Layer 2 of a small transformer language model trained on English Wikipedia (10 layers, counted from 0, width 96).
A neuron adds its activation times its output weights to the MLP's output. To switch it off is to set its activation to zero at one token and run the rest of the model.
A neuron's activation on a vector x is SiLU(gate . x) times (in . x), where the dot is the dot product.

Input weights of the MLP neurons that the questions are about. A number n stands for (n - 500) times 0.0013.
n121 gate: 416 503 611 395 542 385 377 330 527 574 500 422 280 467 552 433 462 484 357 475 455 494 626 456 555 543 564 303 606 575 494 676 324 400 625 632 525 444 983 412 607 538 462 525 310 624 378 523 369 462 655 556 478 494 463 596 403 603 539 486 338 386 583 439 468 446 494 376 494 533 523 453 567 529 566 418 434 466 481 546 500 402 328 469 426 490 569 423 571 558 724 487 409 515 524 591
n255 gate: 543 632 461 228 497 418 476 450 338 449 451 629 472 523 330 432 459 440 432 372 555 470 485 427 553 480 375 412 520 435 372 426 566 509 528 510 546 502 390 505 631 497 471 596 603 385 415 712 618 404 577 608 521 444 371 438 592 378 488 462 424 575 475 589 481 680 525 435 520 453 580 558 389 417 589 502 505 351 348 660 390 457 492 409 519 463 467 377 510 457 470 505 446 523 428 573
n304 gate: 253 628 458 399 433 712 411 560 555 565 438 507 560 505 396 564 406 471 405 588 682 494 443 456 436 454 436 500 521 572 497 705 454 647 445 491 568 564 611 716 515 331 456 451 398 433 236 379 448 414 400 500 475 299 494 503 598 503 413 489 427 464 538 515 338 503 564 242 500 523 514 564 439 468 355 463 455 463 494 563 469 435 469 487 358 548 554 322 601 192 514 329 730 564 543 461
n357 gate: 305 503 418 519 643 547 497 418 396 523 531 602 551 534 578 616 431 475 210 497 727 454 443 479 463 477 716 447 313 595 617 493 433 461 587 497 497 503 472 571 475 497 567 437 531 530 476 459 478 432 518 660 476 535 609 420 488 527 540 361 482 395 578 558 684 488 600 423 427 737 594 443 511 582 395 424 429 239 443 384 623 404 554 381 589 432 551 601 773 459 628 548 457 456 544 450
n370 gate: 299 485 575 550 325 503 511 546 500 494 583 444 497 599 458 437 517 214 606 546 508 488 547 555 601 577 530 586 651 500 602 595 425 495 584 709 370 456 500 433 663 463 428 679 449 537 654 461 528 513 503 630 415 580 476 357 554 415 325 590 424 609 627 500 576 606 451 649 383 552 406 546 449 478 554 420 488 358 330 418 633 392 353 387 468 689 583 487 623 512 559 451 446 332 365 492
n121 in: 500 576 505 325 548 407 366 334 474 538 412 357 484 469 656 486 613 554 449 470 426 543 475 580 457 597 743 388 483 606 457 745 545 450 624 540 520 429 619 460 592 626 539 503 477 701 292 506 497 484 593 336 441 400 334 553 494 591 413 473 373 291 556 408 427 413 516 417 356 522 615 440 503 422 565 586 604 547 554 464 381 457 341 538 470 545 506 403 477 619 684 524 381 553 495 503
n255 in: 599 520 438 256 529 404 581 454 453 395 510 612 451 453 336 418 476 523 448 408 541 473 571 444 505 511 394 434 443 419 427 467 590 505 567 551 482 471 376 579 630 434 533 646 491 521 544 625 458 395 641 610 442 498 472 389 627 348 338 339 415 559 522 606 492 562 505 511 465 405 463 565 455 500 494 522 493 405 521 712 477 510 457 541 521 417 580 497 438 530 512 477 324 402 350 560
n304 in: 405 402 417 613 608 485 523 431 213 636 427 477 378 492 424 536 382 510 409 724 544 497 515 602 521 591 424 664 362 494 549 503 466 418 352 450 555 558 462 629 541 200 610 472 257 486 462 334 454 483 365 491 546 650 491 392 625 398 338 432 500 456 558 530 462 639 525 469 572 642 528 460 511 364 329 538 344 369 478 436 537 455 426 562 287 453 551 490 521 667 511 360 685 414 545 560
n357 in: 528 332 474 431 574 514 492 438 485 562 360 581 438 565 508 637 564 500 377 494 537 404 508 616 406 483 441 564 388 544 476 500 656 527 589 428 535 539 397 419 455 392 526 512 483 344 531 512 587 379 547 513 426 309 437 448 397 641 545 482 479 484 563 535 611 616 574 310 546 600 520 470 587 681 338 530 717 563 508 483 738 590 478 304 605 521 494 571 711 443 563 386 368 575 579 481
n370 in: 508 600 448 279 655 500 632 415 565 506 314 615 582 384 500 558 323 537 410 509 585 491 514 556 437 513 691 245 431 601 544 464 390 416 494 602 550 471 629 509 492 527 664 417 471 544 336 576 431 662 665 623 598 460 406 462 497 521 477 272 388 346 508 569 359 388 563 403 619 475 352 430 484 546 467 379 520 564 644 515 521 506 580 444 375 433 568 589 512 354 604 464 531 483 610 484

Output weights of the MLP neurons that the questions are about. A number n stands for (n - 500) times 0.00081.
n121: 662 594 188 616 656 496 834 552 496 435 504 480 400 544 453 647 717 414 563 470 372 330 434 580 730 623 653 445 520 505 504 329 470 621 390 477 467 638 578 624 716 291 540 317 504 277 559 584 507 472 521 818 409 508 527 209 408 239 424 553 713 406 350 808 418 533 630 564 22 508 480 456 433 401 496 480 477 389 591 285 562 512 353 379 354 512 246 425 473 563 335 647 585 371 595 536
n255: 341 440 507 512 446 628 512 548 514 617 525 349 385 645 411 457 489 445 716 539 548 336 462 549 362 519 490 523 598 331 388 369 516 666 438 677 440 429 603 561 388 337 522 579 463 581 539 433 553 559 430 481 527 510 397 510 493 483 602 551 357 440 455 510 323 643 572 517 303 491 592 476 490 423 552 520 481 507 456 470 581 490 510 466 391 444 437 567 514 522 517 617 614 424 449 566
n304: 394 272 487 550 487 275 492 442 821 428 693 621 268 906 331 356 508 621 382 618 524 310 462 607 250 615 371 452 743 242 477 473 434 582 474 388 424 652 828 539 607 586 529 634 626 247 364 516 575 205 343 492 554 750 287 435 537 659 590 543 491 572 456 483 594 728 602 413 406 614 566 578 508 561 464 373 629 523 553 391 671 487 605 329 549 417 293 473 528 411 325 446 231 742 668 338
n357: 433 616 528 602 512 579 250 624 287 500 666 623 524 914 422 492 283 385 657 550 450 320 419 406 538 571 235 364 542 442 416 176 456 418 396 246 844 432 384 528 798 410 465 354 464 618 533 354 557 599 367 632 846 484 509 438 437 236 582 545 542 508 226 476 679 472 531 587 663 451 504 676 500 477 553 588 546 358 461 604 451 618 719 611 419 432 519 732 538 438 550 629 644 516 430 532
n370: 369 496 754 606 375 253 550 638 381 435 617 620 453 459 500 561 520 475 385 580 228 344 757 816 423 293 534 558 861 423 319 545 568 400 384 702 267 486 421 154 538 544 254 536 590 355 406 395 407 440 330 622 445 72 384 536 309 513 508 520 468 608 614 367 624 590 446 581 727 295 572 361 346 479 574 366 479 547 563 440 487 285 696 261 755 638 526 389 358 492 521 563 263 423 479 581

Each question names a token from some text and the token that comes next. It shows the vector x that enters the MLP there. A number n stands for (n - 500) times 0.023.

Then comes g, the gradient of the next token's log-probability with respect to the MLP's output, scaled to length 1. A neuron's effect is roughly proportional to its activation times (output weights . g). A number n stands for (n - 500) times 0.0009.

"er,", then " Black"
x: 545 413 502 490 375 398 325 507 319 525 602 546 643 602 517 399 648 488 617 378 396 453 488 518 556 503 600 610 601 365 591 181 474 561 547 603 599 647 426 499 360 534 528 496 532 395 497 496 505 378 402 474 407 409 366 519 540 334 505 483 744 699 507 665 587 453 430 620 187 539 498 432 598 504 602 510 597 522 368 417 512 703 444 489 597 567 229 390 395 542 312 449 303 515 523 498
g: 731 763 403 672 606 332 573 452 433 564 382 399 552 609 418 680 682 505 590 334 464 331 566 411 519 538 363 546 710 501 548 605 543 703 577 436 417 503 542 511 556 517 365 469 429 515 480 693 497 491 660 449 396 520 348 520 477 591 586 293 621 498 409 610 523 585 699 357 526 568 490 828 411 550 425 472 291 241 416 484 541 613 461 361 438 358 648 559 510 539 501 459 513 302 619 581
Which neuron, switched off, lowers the next token's probability most? n370

"3", then ":"
x: 516 572 361 511 447 397 367 359 479 399 395 508 479 339 656 456 620 597 531 414 150 539 528 463 563 512 524 510 585 360 434 479 541 409 594 485 528 519 539 386 630 578 494 481 556 533 516 505 445 545 501 498 480 530 419 452 522 581 545 414 677 407 516 453 509 524 338 426 477 479 571 599 446 475 483 742 581 345 553 222 419 453 489 482 391 576 305 511 500 542 528 491 394 541 619 572
g: 369 486 392 387 675 472 594 565 515 622 545 491 641 278 585 573 571 567 473 446 463 515 361 542 425 383 892 548 562 601 377 459 544 532 458 612 481 824 585 584 468 508 449 500 376 289 538 661 581 527 555 435 459 412 543 515 598 483 365 471 439 532 442 421 427 449 324 543 487 586 615 455 403 497 585 416 602 525 613 559 485 516 149 480 311 304 472 451 715 829 490 341 591 535 562 502
Which neuron, switched off, lowers the next token's probability most? n121

"s", then "or"
x: 527 495 374 407 482 606 450 519 481 513 628 496 616 406 373 472 487 515 466 582 444 482 399 355 403 347 518 582 767 624 429 446 442 452 380 561 460 533 429 634 484 412 353 529 473 511 515 406 647 484 390 607 524 516 456 482 593 447 421 292 671 528 459 475 471 414 445 500 447 629 678 543 522 557 493 574 460 562 469 565 568 584 485 509 425 555 379 377 494 533 447 504 577 519 518 561
g: 460 531 380 553 634 507 349 571 664 493 518 593 616 440 515 301 436 436 643 567 475 466 483 582 324 417 399 419 486 358 563 517 570 529 637 578 636 584 658 464 358 495 609 567 424 150 543 530 722 420 400 564 403 435 729 565 249 670 575 436 563 555 485 476 646 336 657 616 575 427 579 595 443 557 394 270 197 421 543 479 470 462 687 409 407 492 670 587 637 525 381 400 449 585 351 427
Which neuron, switched off, lowers the next token's probability most? n304

", W", then "itch"
x: 701 470 291 404 435 345 435 405 519 461 548 636 578 481 508 463 647 594 437 534 601 544 586 367 599 575 417 429 436 364 493 341 309 413 524 445 582 558 450 541 673 436 483 307 555 390 534 608 444 361 595 608 518 382 500 456 499 476 628 367 628 436 568 554 616 595 486 568 487 598 534 501 506 577 512 707 516 474 395 497 473 545 532 500 454 475 311 465 567 500 538 420 419 555 457 675
g: 498 611 639 430 655 545 479 417 499 644 472 570 649 583 454 493 539 620 400 483 482 440 606 468 464 474 630 491 563 523 462 471 475 552 678 492 704 630 705 423 477 450 542 514 423 559 399 246 675 681 570 590 441 499 625 523 351 472 533 625 596 604 340 670 303 432 525 584 443 631 375 700 643 229 350 320 674 526 495 563 623 523 613 314 430 459 546 601 514 688 513 252 324 358 314 650
Which neuron, switched off, lowers the next token's probability most? n255

" second", then "."
x: 504 672 392 581 519 423 526 498 444 467 580 626 439 545 602 550 494 548 518 452 393 546 585 484 535 414 558 478 508 322 368 368 675 361 338 329 649 615 321 403 462 535 454 376 643 511 437 389 438 520 531 464 524 623 379 510 428 549 554 361 560 453 448 604 601 725 600 454 272 665 530 456 424 436 339 616 454 549 420 388 588 557 470 498 498 386 507 551 506 386 393 515 460 579 650 515
g: 420 398 653 385 499 447 581 560 420 502 534 718 614 604 342 473 441 552 452 503 422 455 419 487 512 451 388 323 493 356 382 535 555 388 498 270 526 446 480 378 637 537 469 474 399 658 621 827 380 373 704 669 451 483 555 458 436 321 721 302 376 501 518 313 353 439 544 548 451 389 339 259 598 276 523 639 567 486 469 432 593 554 478 394 265 624 424 515 514 415 718 379 530 551 394 420
Which neuron, switched off, lowers the next token's probability most? n357

".", then " | \""
x: 592 442 247 522 622 418 510 547 477 444 458 535 621 476 474 459 539 605 447 397 471 531 467 418 546 487 484 433 426 571 501 397 469 566 767 416 469 613 372 387 448 435 583 441 693 345 508 460 538 656 424 521 534 628 569 409 459 576 408 347 538 596 500 479 539 469 391 405 469 615 528 490 485 543 497 628 517 476 572 495 478 505 586 464 525 557 298 393 547 530 502 465 489 655 589 571
g: 573 209 514 534 480 474 525 542 276 446 642 520 601 428 639 605 556 397 678 430 232 503 419 439 315 343 676 473 243 522 380 306 501 493 655 626 401 489 432 345 503 480 554 293 392 591 530 244 528 607 410 559 406 437 442 578 595 468 380 573 642 617 377 433 504 588 440 400 553 595 510 342 630 629 504 588 497 554 503 577 530 675 583 526 478 575 581 411 662 454 793 343 440 599 536 627
Which neuron, switched off, lowers the next token's probability most? n357

"ec", then "on"
x: 579 502 433 479 504 517 426 393 591 468 409 481 525 520 651 551 492 595 604 706 407 564 361 372 461 472 407 534 489 346 448 348 655 592 353 582 495 573 412 579 535 494 453 330 465 525 466 613 361 548 523 463 671 485 343 686 445 736 525 423 528 425 607 457 503 500 390 576 430 457 529 536 444 433 553 742 585 451 526 501 479 536 581 645 467 453 482 460 496 607 447 569 342 499 519 518
g: 657 490 586 468 554 515 423 441 425 530 547 424 526 563 334 412 613 542 540 543 271 524 532 502 260 497 328 407 342 447 348 675 689 456 642 633 403 828 606 402 580 358 690 633 471 603 577 511 540 671 415 445 571 395 692 444 400 590 483 576 467 401 685 397 345 513 413 412 512 390 483 416 607 641 321 486 471 416 439 615 422 361 764 610 686 407 519 475 555 473 587 520 449 572 231 422
Which neuron, switched off, lowers the next token's probability most? n121

" to", then " have"
x: 405 511 389 385 353 377 490 500 482 462 606 527 613 514 350 430 814 430 428 551 560 480 342 474 670 402 434 502 592 336 427 442 398 409 579 637 497 488 412 483 503 629 350 402 560 697 472 441 595 615 653 534 645 584 584 629 365 430 383 445 602 563 507 923 576 518 404 526 262 660 445 490 416 561 444 654 563 424 380 568 510 481 597 544 430 460 366 566 423 518 336 429 441 644 560 701
g: 473 457 543 298 688 480 551 666 477 538 715 398 443 289 420 637 430 488 405 237 608 423 537 429 355 370 361 458 444 502 529 442 506 459 576 562 387 678 462 468 331 348 486 520 474 443 371 723 523 611 562 480 545 556 502 769 460 586 303 374 377 492 643 386 409 430 477 341 661 585 299 421 383 827 592 586 518 606 466 546 384 612 460 654 439 435 305 591 416 398 390 497 595 442 587 569
Which neuron, switched off, lowers the next token's probability most? n370